Layer 3 of a small transformer language model trained on English Wikipedia (9 layers, counted from 0, width 128).
A neuron adds its activation times its output weights to the MLP's output. To switch it off is to set its activation to zero at one token and run the rest of the model.
A neuron's activation on a vector x is GELU(weights . x), where the dot is the dot product.

Input weights of the MLP neurons that the questions are about. A number n stands for n times 0.0086.
n33: 47 25 16 0 -50 16 -36 22 37 26 3 0 0 28 -3 11 10 6 -21 -25 -1 39 56 -18 37 -9 -17 -1 -17 -2 16 1 29 1 21 38 -5 -16 34 19 -9 17 -13 26 10 -19 -11 19 -35 15 13 57 -9 48 16 -14 18 11 17 1 15 -5 -67 35 18 -35 16 -9 22 -38 38 5 -46 0 13 11 -30 40 4 10 -12 -3 -9 -17 29 -14 -18 -3 -12 -11 -3 -16 22 10 21 17 16 -8 -24 48 39 -2 -14 -30 25 -5 -17 17 2 -9 -23 0 -35 -1 -35 21 -32 16 28 15 0 -18 -40 -33 8 -7 17 -8
n48: 22 -24 45 11 74 -6 -52 -17 17 -6 -6 -35 -26 15 13 -2 2 -14 30 -31 12 20 16 16 9 -63 5 -14 -21 -20 37 5 -14 2 4 38 0 -11 -6 30 -40 35 -15 -15 -63 29 -36 10 9 31 46 0 21 19 -2 -1 6 -35 -28 10 6 -34 -6 3 2 9 -45 -2 2 -4 47 1 21 49 4 19 -14 -36 4 5 -5 9 4 8 22 24 -3 -13 -52 26 -30 -13 -25 -23 -4 41 -9 24 -34 33 53 0 8 -6 9 11 -16 15 -7 -12 -30 -64 -8 14 14 -15 7 25 48 -15 -21 -11 -6 -4 39 36 -27 32
n88: -14 -38 2 -30 -17 -93 -45 37 -8 -44 15 -7 19 6 -42 45 16 -58 -53 36 29 19 30 6 13 -12 45 -5 -4 -2 5 30 0 -9 12 11 -6 -3 47 -31 69 5 -17 -10 -41 -3 28 8 -38 3 6 -27 -4 12 -1 -73 19 8 -30 46 54 51 35 -86 51 -26 0 13 29 4 31 15 22 -10 -4 -6 -32 22 4 9 12 -38 -19 -39 -57 -8 47 6 60 -44 0 -9 -33 14 14 94 37 -9 -27 -9 42 -20 10 15 41 -11 -29 15 29 27 -22 38 -21 -6 -20 -20 -11 -17 3 -28 -10 5 23 -11 37 -60 8 -17
n181: -49 -9 -20 17 -14 21 -40 -32 -22 -6 -39 23 17 24 -11 -8 -2 -43 5 42 1 8 -3 -31 17 4 -25 -12 -10 26 62 32 -20 2 -28 3 -7 1 -5 13 27 4 -11 19 27 5 37 -28 3 9 23 12 2 -11 -8 -29 25 -23 1 -20 -46 20 55 15 41 33 6 -25 -35 -3 15 15 25 8 -40 36 -35 -26 10 30 -39 -19 46 -20 -3 68 36 18 -26 21 7 -42 -40 13 11 -37 -11 -7 -15 -32 -1 -8 46 37 -4 11 -3 8 -16 -3 -19 -32 25 26 -30 -5 29 28 25 -4 31 -21 -22 -21 -15 -14 13 -51
n197: -20 -28 40 2 43 -11 67 11 45 -11 5 -16 0 26 4 -17 -17 20 0 -22 -81 -18 -20 29 16 -9 21 7 -6 -1 -13 32 -25 -31 12 -19 0 25 7 2 -24 -3 -37 -9 60 30 23 6 -4 47 34 -41 -6 31 42 -18 -12 -9 -24 -7 8 -34 -28 -32 -4 42 10 -29 12 -35 -5 21 -62 3 2 9 -10 24 7 -27 16 -12 33 15 17 -23 -21 -10 -1 5 8 24 19 11 -16 15 37 -26 8 37 -5 -5 -4 12 3 3 30 -10 3 10 -11 6 -45 -28 -11 18 -15 -1 -12 -52 10 11 25 -26 -24 44 38 -43
n223: 18 -2 -27 19 -19 50 -14 8 -7 1 14 12 -4 50 47 4 7 32 0 43 2 -12 -3 27 5 -19 5 -7 -9 16 44 34 -4 -11 9 15 -12 6 -10 -23 74 -12 -21 2 10 6 36 15 -48 -46 -54 50 -22 -1 26 2 -73 -11 30 12 -45 -1 -13 -14 25 33 62 -20 15 -45 -11 39 -8 -8 9 9 18 3 26 11 -10 17 -7 39 -15 -9 44 0 47 22 -8 -26 -22 -5 20 -12 -7 1 3 -29 -6 -35 -32 -35 -49 37 -4 6 -38 2 -13 41 -4 14 -22 -20 -25 -35 -24 -22 -28 -33 40 -21 -11 7 23 -50
n227: 26 11 1 21 4 0 33 -40 0 -19 46 -16 -29 -2 -18 9 -14 34 28 0 10 -16 45 7 -47 1 -12 -17 12 -18 5 -17 -55 -30 -6 41 -10 50 2 36 12 -71 -7 -1 -8 -35 -13 -13 12 -15 30 2 5 17 -60 -12 35 -4 -24 1 19 12 -33 17 -15 47 -58 -7 -15 -11 -18 20 -24 12 -5 36 11 20 -4 -8 -8 -5 -32 -12 31 -7 33 -47 27 -14 5 -11 -30 25 31 26 -11 74 29 19 6 -8 -13 18 0 -1 -5 -28 50 -22 15 -8 15 -14 -2 35 -26 -14 -25 12 20 -1 0 15 -14 1 28 -43
n263: -21 24 -21 49 -25 -22 -37 20 11 -56 36 -35 -10 40 -34 37 -1 6 30 21 -7 18 23 16 0 -3 -14 -14 -9 -22 -19 25 11 -13 21 -28 -49 32 26 -5 -4 0 -33 -43 -43 -3 13 21 0 -52 46 8 23 32 -30 -3 -20 -9 47 -9 -27 10 -5 30 10 2 -9 5 -1 27 -4 6 -10 -1 61 50 -15 1 -42 34 35 -39 4 61 -5 -19 -6 29 21 63 49 43 0 -53 7 -10 38 -6 5 52 0 -14 -34 -47 17 -35 3 1 3 31 14 -8 -10 -8 8 -6 -11 7 -12 -20 5 2 -37 -59 5 -1 -5 -20
n307: 18 -9 16 8 20 -2 28 -19 40 -18 -7 12 -42 -14 5 28 15 -48 -44 8 42 31 12 -2 -6 21 22 -62 -47 -2 9 1 -15 16 14 -12 -11 -7 -20 -15 -9 7 47 34 -13 -16 12 5 13 -3 -5 -31 -53 14 -46 0 14 44 -40 -32 51 25 -10 24 -11 -19 -5 -24 -34 -21 -27 19 7 23 49 29 37 20 -26 -17 45 -8 15 45 -47 19 1 -5 16 7 -35 16 -10 27 -6 -19 -15 -29 38 10 -8 17 -8 13 21 -42 3 -15 24 -2 -33 14 -29 10 -15 25 8 -12 2 32 -31 -7 23 40 -54 6 -17 5
n313: -20 -22 -60 21 -57 -9 -10 -35 10 -30 -5 14 -4 13 9 12 -33 -2 4 7 -31 3 19 16 -40 -1 21 29 -4 3 50 -14 -20 -11 3 -23 -15 -12 6 33 12 -18 -33 -20 -48 -16 -17 -20 -5 -7 18 21 4 19 -8 -32 15 -8 30 25 32 24 -14 -9 -2 -4 10 35 9 18 20 -1 -34 7 31 61 -19 -7 -37 -47 21 8 52 -13 -14 -49 -15 40 45 -20 -12 27 -23 25 21 -6 29 13 42 -3 -49 6 7 34 -14 -37 -36 48 30 19 -24 21 33 -58 42 -18 -1 -24 9 -26 22 -30 -1 50 -2 -6 -11 51
n344: -21 16 0 9 -9 -22 37 2 -16 8 -18 -8 -38 44 21 -11 -7 2 0 -40 -21 15 -4 37 57 8 7 -18 5 43 -24 -1 -35 -32 1 -47 -12 -44 -3 26 34 8 -21 -17 -39 -11 13 -19 -12 1 35 21 12 31 -18 43 -2 7 -31 -19 34 3 -9 23 16 15 -5 3 -18 10 39 14 -39 -41 16 26 -14 -3 -44 11 -10 -35 -8 11 21 -42 3 0 -23 -21 -15 -9 -9 -12 -4 40 -28 25 34 -31 -21 -18 10 1 -15 75 2 51 -19 14 6 5 -23 2 -7 5 5 16 26 14 17 5 0 4 45 0 -14 -19
n360: 6 26 45 -1 53 4 7 24 19 -80 -10 11 13 -45 6 20 -15 -40 -5 13 35 23 40 -4 -2 33 27 14 28 -14 10 -44 -23 -43 6 7 12 -19 23 -43 -38 -25 26 -30 52 -33 -5 34 11 -8 26 -21 -9 -11 -5 9 16 2 -7 -20 -1 31 16 0 -4 2 -32 22 -7 -12 13 -15 16 -42 -4 -7 -2 11 -3 24 -18 -55 -35 11 20 -8 40 -35 -11 5 -53 -3 13 -3 3 -15 -38 21 -10 -2 1 8 -22 38 -19 4 13 -16 48 -9 26 1 8 -8 5 -21 2 34 21 -4 10 -24 2 -2 12 2 45 9
n369: -10 14 1 -7 -3 47 20 15 -21 3 4 5 -26 -1 -11 10 3 13 -13 17 28 -15 37 -20 23 31 -34 -3 25 13 -17 17 -1 -22 -2 15 15 -11 26 18 5 -34 -37 19 12 -10 6 20 15 23 -27 35 -5 -13 -20 13 17 -12 -43 7 10 -18 -26 -16 10 -1 -8 15 43 -4 -35 -24 10 -44 -1 -2 -18 34 -8 9 -25 17 31 -59 -5 -14 -20 44 9 23 -15 -9 -24 25 -39 -61 -7 34 11 7 5 -12 -32 17 4 5 -15 6 18 -10 17 27 -43 -5 9 -27 33 -1 -12 25 -9 12 -4 15 29 66 -7 -13

Output weights of the MLP neurons that the questions are about. A number n stands for n times 0.002.
n33: -8 -19 3 -15 12 -13 52 -3 0 58 -24 26 20 -8 17 2 -19 -14 35 37 18 -16 -45 15 -42 -11 -26 -30 9 12 -3 8 13 -5 -42 -30 25 -16 3 -45 -2 -29 6 17 -23 30 -16 0 2 -24 -6 14 8 8 -51 -2 5 2 -16 15 12 4 -36 -15 11 6 -51 43 -21 -5 -29 -31 29 -23 38 11 12 -26 30 6 45 23 -40 -46 -8 -29 47 -1 21 -23 -3 18 7 -5 7 5 8 -3 6 -1 -21 16 -11 74 -1 22 8 3 -40 -19 -13 -37 56 16 40 -14 23 -14 -26 -16 13 -20 11 7 21 54 2 -14
n48: 28 2 -9 35 -3 13 -27 11 -8 -57 1 39 10 -22 -33 58 -36 50 -28 -43 10 -21 -96 25 48 -2 -12 27 -5 -17 21 -28 -24 -3 -8 24 7 -20 13 4 0 23 0 -31 22 20 18 -70 -13 33 -1 -1 -14 -51 22 -6 -13 4 13 -24 -17 25 -4 74 -13 28 7 59 30 -2 -9 2 33 -31 -14 -10 -11 24 45 -23 -38 49 10 23 -43 19 0 -14 7 0 -1 13 -3 45 -27 -26 4 -22 -10 -15 4 12 21 45 0 1 -14 -7 -24 -1 -20 0 7 -33 11 -35 39 2 -24 -37 27 -4 -9 10 -30 -13 10 24
n88: 12 0 -7 -3 8 -11 15 39 -1 -28 30 13 40 44 -23 -43 13 7 -20 31 48 -45 -3 -4 -4 47 -5 2 20 -11 4 20 24 -18 27 -12 -56 23 -2 -10 6 8 -20 10 38 14 16 -22 -1 6 52 18 -23 -9 60 34 -23 10 16 17 24 -25 3 7 -35 3 4 62 50 -18 2 1 13 -11 -33 -6 6 11 72 -29 16 51 -14 -8 -59 -5 -65 -8 -4 1 9 -16 13 31 14 20 -21 -21 -40 -17 -32 44 16 -6 39 2 -8 20 9 16 -41 4 -21 -28 -61 -17 16 -68 -43 -15 -62 3 31 5 -28 -29 -6 -72
n181: 9 -8 28 8 -10 -17 -4 20 4 48 51 13 12 -22 -16 41 -26 13 -7 -29 8 0 -29 7 -13 -12 31 -6 -1 -2 -57 10 0 -11 15 -30 30 35 32 -37 -26 -16 64 -1 0 -17 1 28 -41 4 -15 -6 58 28 -4 1 43 4 12 -4 -4 -2 -34 -29 15 -15 27 44 -3 22 -7 -27 -16 21 57 -17 0 0 -34 -4 2 11 -2 -5 -12 56 8 -19 -31 -32 -11 25 5 30 -28 60 -1 25 -33 -21 11 -4 -4 -4 -12 2 16 -6 -54 -21 40 -38 39 -15 -1 37 -7 1 -54 -21 -54 13 -7 -29 11 -60 -5 -20
n197: 8 -2 -22 -9 -51 -58 -8 16 -19 21 7 65 -3 5 13 9 3 -53 -24 35 56 16 10 23 -20 -11 -62 6 6 16 -51 29 26 -3 24 -32 40 10 -8 -19 -47 -33 16 34 9 -34 25 24 -27 -25 32 27 45 8 -28 9 16 7 -12 -70 8 -12 20 -5 31 -25 -44 40 -6 -31 -2 -32 26 1 -28 39 -9 -13 18 21 -27 -4 6 3 7 33 52 3 -14 15 39 34 21 3 -13 20 -36 -28 -8 10 35 11 -37 19 -48 17 8 -30 -16 23 18 -16 -14 -17 25 -16 12 3 19 8 -48 -30 19 9 -9 10 38 -17
n223: -4 -26 -16 -3 46 3 -27 -42 5 -20 43 11 -9 2 32 -34 0 -28 24 -24 14 23 3 20 50 -4 -27 -21 33 -17 17 -19 -38 -5 44 -22 -11 -19 34 17 -76 1 30 -2 11 -28 27 -11 2 -13 -48 -17 38 39 -41 -41 66 12 3 -29 -55 36 31 16 8 -27 -34 51 -44 30 29 -30 10 -28 15 -3 13 -4 -4 -8 4 36 17 -1 22 -33 18 -30 -19 -14 4 4 -24 -5 -16 -20 -2 -24 0 44 4 23 52 20 -6 -52 -32 8 0 12 23 -2 4 -21 29 16 34 8 -14 5 38 -6 -17 -15 -39 12 20 5
n227: -10 25 9 -10 -20 -18 -21 10 -28 -28 -12 -50 -1 -7 0 -4 23 19 66 -4 30 3 16 50 -19 -4 45 -9 -3 4 49 -26 50 50 -18 1 9 -2 -21 -7 11 -3 -2 -15 -9 24 17 2 -27 50 -25 18 30 4 -1 -18 -38 24 14 -6 27 -19 -13 14 13 3 -19 -3 14 6 -14 -7 -26 21 10 19 34 33 46 -5 25 -1 -5 -38 61 6 -28 2 -4 -3 46 33 -34 -3 -13 -38 -49 39 -36 6 20 33 26 -28 30 30 -43 45 7 -8 -37 -38 -31 -25 -20 -34 14 -15 -9 -37 -8 -15 -36 -39 45 13 -41 -44
n263: 9 33 8 40 36 10 33 -18 -60 -27 -33 40 -3 30 21 4 -39 52 41 -31 8 21 -12 -18 36 -8 7 7 -23 33 -32 -16 -31 -17 -11 24 10 43 38 17 13 3 11 14 -18 -26 -12 -8 9 -9 -21 -43 -16 -8 -12 2 3 14 -30 -20 -7 20 2 20 22 13 36 -4 -34 -46 -15 -29 17 -14 -50 -20 0 -17 23 14 -22 62 -14 1 25 25 34 6 31 -56 -12 -15 -9 36 11 7 13 11 56 8 -8 9 6 -9 26 31 1 -34 39 5 3 6 -38 -6 -8 -21 -18 -28 -37 21 -30 -8 -13 -14 -92 2 9 -8
n307: 11 11 -27 -15 -33 -10 -24 10 -39 46 -9 2 -4 16 41 -1 -30 26 49 -5 -27 -5 35 23 52 -26 -33 45 -30 22 -31 -1 9 11 -19 11 -29 17 -11 -21 41 32 -31 21 11 8 15 -5 29 35 31 11 37 4 5 62 10 8 2 -14 -33 -42 -16 5 -33 42 -6 3 16 -12 5 0 -24 15 -2 -54 -24 -50 1 3 -37 12 -16 3 21 10 24 -27 36 -31 9 -38 14 -41 -7 21 -45 10 -64 -20 -22 5 -20 -11 -10 26 28 10 -2 -11 28 9 -6 7 -9 28 -15 19 -2 -9 16 11 21 -15 -48 -9 49 -11
n313: 6 27 -9 -46 -40 -7 -23 26 20 -1 8 -14 -10 28 -7 -35 -9 -22 -53 -26 -30 -35 -16 42 -21 18 37 -30 21 -10 -20 26 9 8 18 10 -32 -3 28 9 -26 -7 31 23 -13 -43 24 16 10 -4 -5 -5 5 49 4 -33 4 -34 17 39 -37 15 18 21 31 -36 9 11 -54 -3 -24 3 35 35 -12 -2 8 6 31 -51 -8 54 17 13 48 25 -25 -11 19 3 -12 19 -12 1 13 -3 -17 -29 7 -17 -11 18 -28 10 -4 -6 23 8 -8 4 -6 -24 40 -44 8 -31 0 26 -33 14 58 39 -1 5 1 -27 22 -17
n344: -21 9 -9 17 -24 -4 -31 -6 -8 1 1 -16 -45 21 -23 -29 -62 -32 24 -34 -13 -21 -10 30 8 19 -18 8 5 16 -22 3 16 -42 53 7 -41 40 -6 44 19 -1 -21 -14 11 3 -4 -74 54 -45 22 16 -22 24 -2 -13 1 22 -6 12 37 42 12 31 35 46 -43 -31 33 26 53 -18 57 -19 45 -27 22 50 -14 17 -17 22 42 -32 -10 -34 5 -1 22 -4 -3 30 -14 5 -1 -21 -11 35 -20 -23 14 -25 5 -31 -3 -35 -54 29 -2 -28 29 60 -55 -10 -26 2 -13 -3 6 -22 -1 -18 9 1 -17 58 3 13
n360: -14 37 -26 12 -23 -7 -15 -11 25 0 6 -21 11 81 2 30 -19 -16 2 -6 -1 -27 -11 -7 -8 -46 -8 -18 22 9 -42 16 20 -10 -27 -8 -28 32 -17 4 0 45 -47 43 -54 -11 -33 7 -2 -9 -28 0 20 -16 14 36 11 -32 30 -26 52 -7 -2 -10 17 -26 -3 -1 18 9 7 -3 20 22 -12 11 33 23 45 3 14 7 6 -32 32 -23 28 10 0 10 13 10 -20 62 -23 9 -15 15 -19 -14 -11 26 -8 -13 15 17 -35 4 -14 12 -8 -21 28 9 -20 -47 4 -5 -8 -6 -23 21 19 -26 -21 20 -17 -32
n369: -18 11 3 -8 2 -46 38 11 22 -51 -3 -10 -36 21 20 -16 29 -44 0 21 -11 46 -36 -2 -6 25 -23 10 -28 17 -40 22 -32 33 10 -32 -27 4 30 22 -11 -11 12 22 7 6 26 -21 21 -5 -1 -11 21 17 10 35 -11 -8 46 47 -52 2 35 4 -17 -32 -2 15 -22 21 -11 27 -31 34 27 20 -13 8 3 -9 -11 -20 -5 -14 21 26 43 0 -42 17 -41 46 10 -35 31 20 -27 14 3 -27 -22 -5 18 -14 -40 -16 -64 -19 -4 -16 12 -10 12 8 6 0 -25 41 -1 34 -1 -13 -7 -37 4 -4 -21 9

Each question names a token from some text and the token that comes next. It shows the vector x that enters the MLP there. A number n stands for n times 0.05.

Then comes g, the gradient of the next token's log-probability with respect to the MLP's output, scaled to length 1. A neuron's effect is roughly proportional to its activation times (output weights . g). A number n stands for n times 0.0037.

"ki", then " became"
x: -9 12 -21 -16 -23 1 -29 14 18 0 36 9 -34 23 -9 5 2 -34 4 19 9 -60 -31 0 9 -12 27 -17 0 7 -10 -4 16 -6 -17 -6 -1 3 15 9 -33 -20 30 15 18 -6 -4 16 30 -16 18 -1 21 -4 34 13 -35 6 -5 28 8 7 -31 38 13 4 0 3 11 -6 -3 -25 -19 40 -31 -40 -2 12 47 34 -1 -1 -1 12 32 9 -43 1 -1 -20 1 13 35 9 2 -4 -4 10 -38 -12 -6 0 14 -5 13 -9 -5 -20 10 3 -57 3 27 -31 -11 -22 38 10 -5 35 1 8 3 -2 -16 4 -34 -6
g: -1 3 -44 -22 -13 22 17 -52 18 -20 -32 -18 -2 -9 21 3 -9 -34 45 -34 -17 27 4 -28 -5 -14 -15 -8 30 -3 -2 -17 33 -7 34 -4 9 -11 -20 4 -32 -40 3 20 7 -20 18 9 -16 -16 -10 6 -5 19 39 -24 34 -2 -10 39 16 -17 -46 63 -18 19 -50 7 19 -10 14 -65 14 -10 16 57 -12 -2 -13 -23 12 -15 15 2 7 -40 -13 0 -9 12 9 -10 -18 31 -5 6 9 4 0 33 0 44 -12 57 36 10 -16 -18 -21 39 -1 12 -10 -28 43 17 19 2 -1 32 -56 3 -11 11 7 9 25 -27
Which neuron, switched off, lowers the next token's probability most? n33

".", then " The"
x: -8 4 -15 -10 0 -25 -19 5 -5 -13 22 14 -23 20 -1 -28 -7 -34 9 16 40 -27 -14 2 20 -9 11 4 -12 10 -11 2 9 -15 -1 -14 -4 -14 17 -14 8 -19 27 -12 1 -11 20 31 19 -30 8 -7 20 -16 17 30 -26 23 8 6 0 1 -3 45 3 -12 4 3 18 -4 15 -28 -27 28 -40 -6 24 16 64 9 10 27 8 -2 7 -3 -29 -17 26 -24 -4 -4 -9 2 9 28 -1 -12 -24 2 -14 -11 -4 2 38 9 -9 -10 11 19 -46 17 29 -41 -18 -11 46 -12 -3 1 -2 1 33 -10 -27 -10 -1 -18
g: 14 21 6 6 -31 23 3 -48 5 -19 28 -39 25 28 -14 -7 -23 -20 3 18 37 -13 1 8 16 32 29 3 -28 5 -5 -40 59 2 -8 -18 -3 36 -20 -17 -13 52 13 -22 34 12 -15 5 -2 29 9 22 0 -56 -42 -2 -8 46 17 65 -22 -6 4 -1 10 38 10 14 27 -33 15 22 -28 1 3 3 -27 -5 0 21 26 -37 38 6 -32 -3 2 -12 36 -14 -41 -7 -24 -21 21 -7 -45 4 21 -11 25 -57 1 17 0 27 13 -15 -25 -28 11 -12 1 -29 12 -43 25 -28 10 -15 9 -15 18 -18 1 3 3 -36
Which neuron, switched off, lowers the next token's probability most? n88

",", then " De"
x: -13 -4 -39 -28 -4 -32 -27 16 -2 -14 29 -5 -12 -4 -9 -17 -21 -41 33 10 41 -49 -6 5 10 -13 0 -19 -10 18 -3 5 20 -8 10 -18 -3 -4 7 -9 1 -7 29 -9 5 -22 1 26 2 -22 18 -2 16 -14 29 20 -40 27 27 7 9 6 -14 38 7 -13 9 15 10 -19 19 -28 -12 35 -46 -12 11 18 69 10 13 6 6 -4 16 0 -32 -13 18 -13 -3 0 1 -1 5 17 0 3 -25 -4 -12 -2 4 -1 25 7 -2 -10 9 6 -44 13 45 -30 5 -16 39 -2 -8 10 -10 19 28 0 -5 -3 -4 -23
g: -22 19 -9 15 15 -13 30 24 21 -53 -8 -2 -5 -38 -10 12 14 18 65 -16 21 -30 -3 16 33 58 -13 -29 -9 -49 8 -27 23 21 -10 56 2 -6 -47 -39 9 22 5 19 1 -21 7 0 18 20 -16 -3 14 -25 -1 -18 -6 -1 30 13 -23 32 -9 -2 -14 -10 -20 -21 25 -14 17 13 -18 -27 -10 -15 22 11 10 -10 -6 2 3 -13 -32 4 15 -3 13 -14 3 8 -2 -29 20 10 52 -26 9 -17 27 -30 43 41 -4 43 2 -25 7 -35 42 2 -51 39 -33 -23 5 -18 24 -29 -10 -4 31 -5 9 -57 10 -32
Which neuron, switched off, lowers the next token's probability most? n88

"n", then "ton"
x: 8 11 -31 -25 -6 -16 23 -10 -9 -8 17 5 -7 0 11 0 -23 -16 28 7 38 -62 -14 -18 -14 8 4 -8 -22 -8 -24 -19 23 1 -10 -39 16 2 5 -23 -1 -29 35 16 -10 -26 -7 7 13 -3 17 6 14 -11 36 33 -39 18 -3 -16 25 -12 -18 30 7 9 -7 35 -4 2 -8 -29 -6 50 -10 -1 -6 34 29 -10 -7 0 0 32 33 -15 -47 -21 24 1 11 -1 -9 -8 11 5 16 15 -9 -5 -11 0 25 5 20 6 7 -12 12 1 -50 -16 69 -6 -26 -22 33 12 -8 17 -23 23 31 -3 -2 -25 -9 -10
g: -33 20 -48 -6 7 8 23 -33 -15 -26 -20 -19 11 -31 -4 -10 19 34 32 -7 12 16 5 35 -25 28 17 37 35 12 22 -5 10 -8 4 48 39 44 26 -30 -33 -5 1 45 -18 -10 18 -19 -3 -45 18 -33 -21 9 33 -31 -15 20 -15 0 4 16 -40 -43 6 -27 16 4 16 5 -31 -3 9 -23 -8 11 18 6 8 20 -17 37 4 -10 -58 19 -31 -20 25 -5 9 28 -8 -2 18 25 -3 16 -30 33 -28 25 0 24 8 24 -11 31 -6 -23 -32 14 -12 -2 5 -35 -23 -29 -9 -25 -46 24 -27 33 32 35 -25 -33
Which neuron, switched off, lowers the next token's probability most? n227

" help", then " those"
x: -16 -28 -43 -6 2 -14 -27 6 -6 1 46 40 -13 -13 12 -28 -16 -31 24 -11 12 -65 -6 9 2 -16 14 -2 3 1 -3 14 -4 -12 -9 -15 -14 1 28 17 -8 -17 7 -11 -16 -10 6 8 20 -11 17 0 48 10 10 16 -44 25 2 28 27 15 3 63 -4 -5 20 9 -3 -12 9 -26 -34 27 -37 12 13 5 33 26 1 7 14 12 44 -6 -25 7 8 -16 -3 20 0 7 -22 -3 -18 -6 -2 -7 -26 -23 -8 -6 29 -3 -3 -25 11 7 -44 25 9 -30 13 -9 38 16 12 30 -25 13 17 -8 -19 -8 -1 -10
g: -27 -3 0 33 30 -50 24 -42 -21 3 41 -15 -3 31 10 -10 28 -9 -2 61 17 31 -28 -15 7 11 -28 -16 0 -9 -10 15 -13 -29 3 41 3 18 -8 13 -16 -10 18 8 -1 16 -24 -3 2 -15 1 -6 0 15 40 -47 1 -18 -26 -9 9 34 2 -28 -12 27 25 -47 0 -17 -9 26 37 -11 -22 -53 77 -8 9 33 11 23 -11 -29 -13 -25 19 -39 -5 -14 39 -25 12 17 7 -4 -31 31 33 49 21 5 -40 19 19 1 17 -15 -16 15 12 10 -13 -5 1 6 -3 -12 -40 27 -30 1 4 -51 -19 -35 -6 0
Which neuron, switched off, raises the next token's probability most? n313

"ing", then " Town"
x: -9 -4 -23 -23 -16 -1 10 -2 9 -3 16 17 -29 -11 5 -15 -1 -18 30 -4 48 -70 -18 4 10 -11 21 -5 -15 3 -14 2 19 -13 -5 -21 -5 17 31 6 0 -15 27 17 -13 -18 -21 9 33 -35 9 -2 22 -9 11 22 -47 19 -15 11 18 2 -32 44 1 -4 -3 23 -9 -25 15 -27 -15 25 -20 -6 28 16 46 23 -21 2 -14 10 22 1 -42 -15 25 -4 18 -6 13 -5 0 -5 9 14 3 -14 -7 -3 12 10 26 6 8 0 26 1 -46 17 25 -28 -9 -12 22 27 -7 39 -38 6 9 -3 9 -17 -22 -40
g: 37 28 8 -9 -34 -15 -39 0 -10 11 9 2 -40 44 7 6 -3 64 5 -38 -22 18 -13 -8 -18 52 1 2 -23 35 -4 -29 -40 25 2 12 -13 26 -32 -29 13 3 38 -16 10 -11 18 3 41 11 -3 -23 -22 48 24 -23 -26 -17 1 1 5 34 -57 21 -10 9 12 -14 7 -31 -9 6 -13 -14 -30 -5 15 -13 26 -38 16 12 -22 -8 -36 -1 28 -16 -33 5 -34 3 -4 18 3 -58 16 -9 7 -7 14 -47 -15 -38 21 -20 25 16 -42 9 -15 -1 32 11 22 -2 30 22 7 35 29 23 -15 -11 -9 43 25 27
Which neuron, switched off, raises the next token's probability most? n227

"il", then "ing"
x: 0 20 -27 -23 -6 -2 -14 -8 -8 1 31 6 -13 -9 30 -30 -18 -39 9 26 30 -60 -16 6 12 0 14 -29 -8 -8 -9 8 12 -4 -20 -26 -21 3 9 -17 -9 -24 40 -10 14 -14 -18 33 39 -22 7 0 28 5 38 21 -32 16 10 22 18 3 -24 31 15 -3 24 6 -9 -45 4 -22 -21 18 -32 -14 2 35 33 11 -3 8 27 20 33 7 -30 2 5 -6 14 3 -5 -8 -7 4 8 -4 -17 5 -19 -4 2 -8 15 7 -10 0 22 -13 -71 18 30 -35 -9 -18 40 10 -5 32 -25 28 16 -20 -16 12 3 -4
g: 14 -29 -43 12 49 16 -2 3 -4 18 -17 -3 -7 5 23 0 11 -50 4 -25 -12 -17 17 -28 39 9 12 -27 -45 23 0 34 26 -13 -41 7 -3 -25 10 37 -4 25 17 -1 5 38 3 28 29 -21 -29 -28 33 53 -16 20 -19 9 12 -1 17 -4 -37 34 8 23 26 34 -9 17 6 33 -21 -3 19 -31 12 -24 -8 0 -35 11 23 4 -27 -49 10 0 6 -16 33 -8 -14 -10 -14 19 -10 -63 19 -38 26 6 -25 1 -1 -22 -8 17 2 -21 5 -11 -38 28 -40 -48 -8 -32 5 73 -11 -8 1 19 -14 15 17 12
Which neuron, switched off, lowers the next token's probability most? n223

" ", then "ship"
x: -21 -6 -25 -9 -21 -9 -8 6 13 -3 16 16 -30 4 -7 -24 -17 -36 16 4 39 -39 -15 0 8 -9 16 -40 -9 -8 -16 -6 20 -10 8 -18 -1 -1 10 -2 -11 -21 53 4 -4 -8 6 41 26 -14 23 2 36 -34 24 24 -36 6 10 1 14 14 -2 55 19 -9 4 5 3 -11 10 -25 -16 44 -47 -15 7 13 33 9 14 9 8 2 30 6 -45 -9 15 -14 11 7 6 -8 -5 4 6 5 -21 -16 -23 17 -2 7 31 1 -14 -23 9 2 -53 12 24 -37 -7 -17 45 2 -31 8 -3 33 35 -14 2 10 3 -8
g: -24 4 -21 -4 -27 -38 27 -35 -42 -6 -20 -1 -29 52 9 -45 -30 -6 27 -12 23 -11 29 -17 -4 1 -19 -11 -27 -15 -9 9 -5 50 10 -8 -19 35 1 -45 -15 -31 -21 44 45 9 -4 38 33 14 11 17 -5 34 13 14 -18 -7 28 -43 9 7 -23 25 18 23 3 -26 -38 -8 -11 17 24 -5 44 -10 8 13 33 -16 -12 3 -34 -17 -12 13 8 33 -19 32 6 -20 16 20 -27 -3 30 -29 -23 -55 -32 25 -4 -12 -4 -16 -4 -20 6 20 22 30 26 32 14 67 28 -9 7 6 -20 -16 -4 -3 21 -40 -7 -11
Which neuron, switched off, lowers the next token's probability most? n307

"ley", then " on"
x: -9 10 -26 -29 -18 -8 -7 -2 8 0 33 -1 -20 11 8 5 -15 -50 8 5 11 -72 -20 15 -1 -2 26 -6 -26 3 -13 11 15 20 -21 -18 -9 -1 15 -4 -18 -30 40 -5 -3 -24 3 29 34 -15 15 -9 28 2 16 21 -33 19 15 17 20 5 -35 37 4 0 10 4 3 -1 -18 -12 -14 50 -31 -19 7 34 48 19 -12 -5 -2 22 29 14 -49 -12 12 -4 11 2 11 -13 1 -9 -4 9 -17 -4 -19 -2 12 -1 34 -6 0 -19 7 15 -60 2 32 -33 -4 -1 32 5 -4 37 -24 11 16 -11 -3 -1 -20 -13
g: -7 33 -23 16 -4 0 21 6 57 -21 26 16 20 8 -15 -9 -10 -10 -18 -8 39 -23 11 3 -11 -2 -30 -49 2 21 -29 -7 14 -32 26 17 -24 -31 45 24 -6 8 -28 -43 30 -7 21 8 -23 -40 32 21 26 17 46 23 46 30 -32 8 -10 -38 -33 -8 -9 24 28 -1 33 -19 23 -8 0 -8 -21 6 14 -24 -17 -13 25 -17 -5 -13 17 -33 0 -23 -20 41 -39 -32 -8 6 14 -29 -32 5 -24 6 -11 -2 -34 -16 -22 -7 17 13 -40 -1 48 -19 64 10 21 22 -2 -30 -3 -11 -23 -4 8 54 27 -7 -5 16
Which neuron, switched off, raises the next token's probability most? n263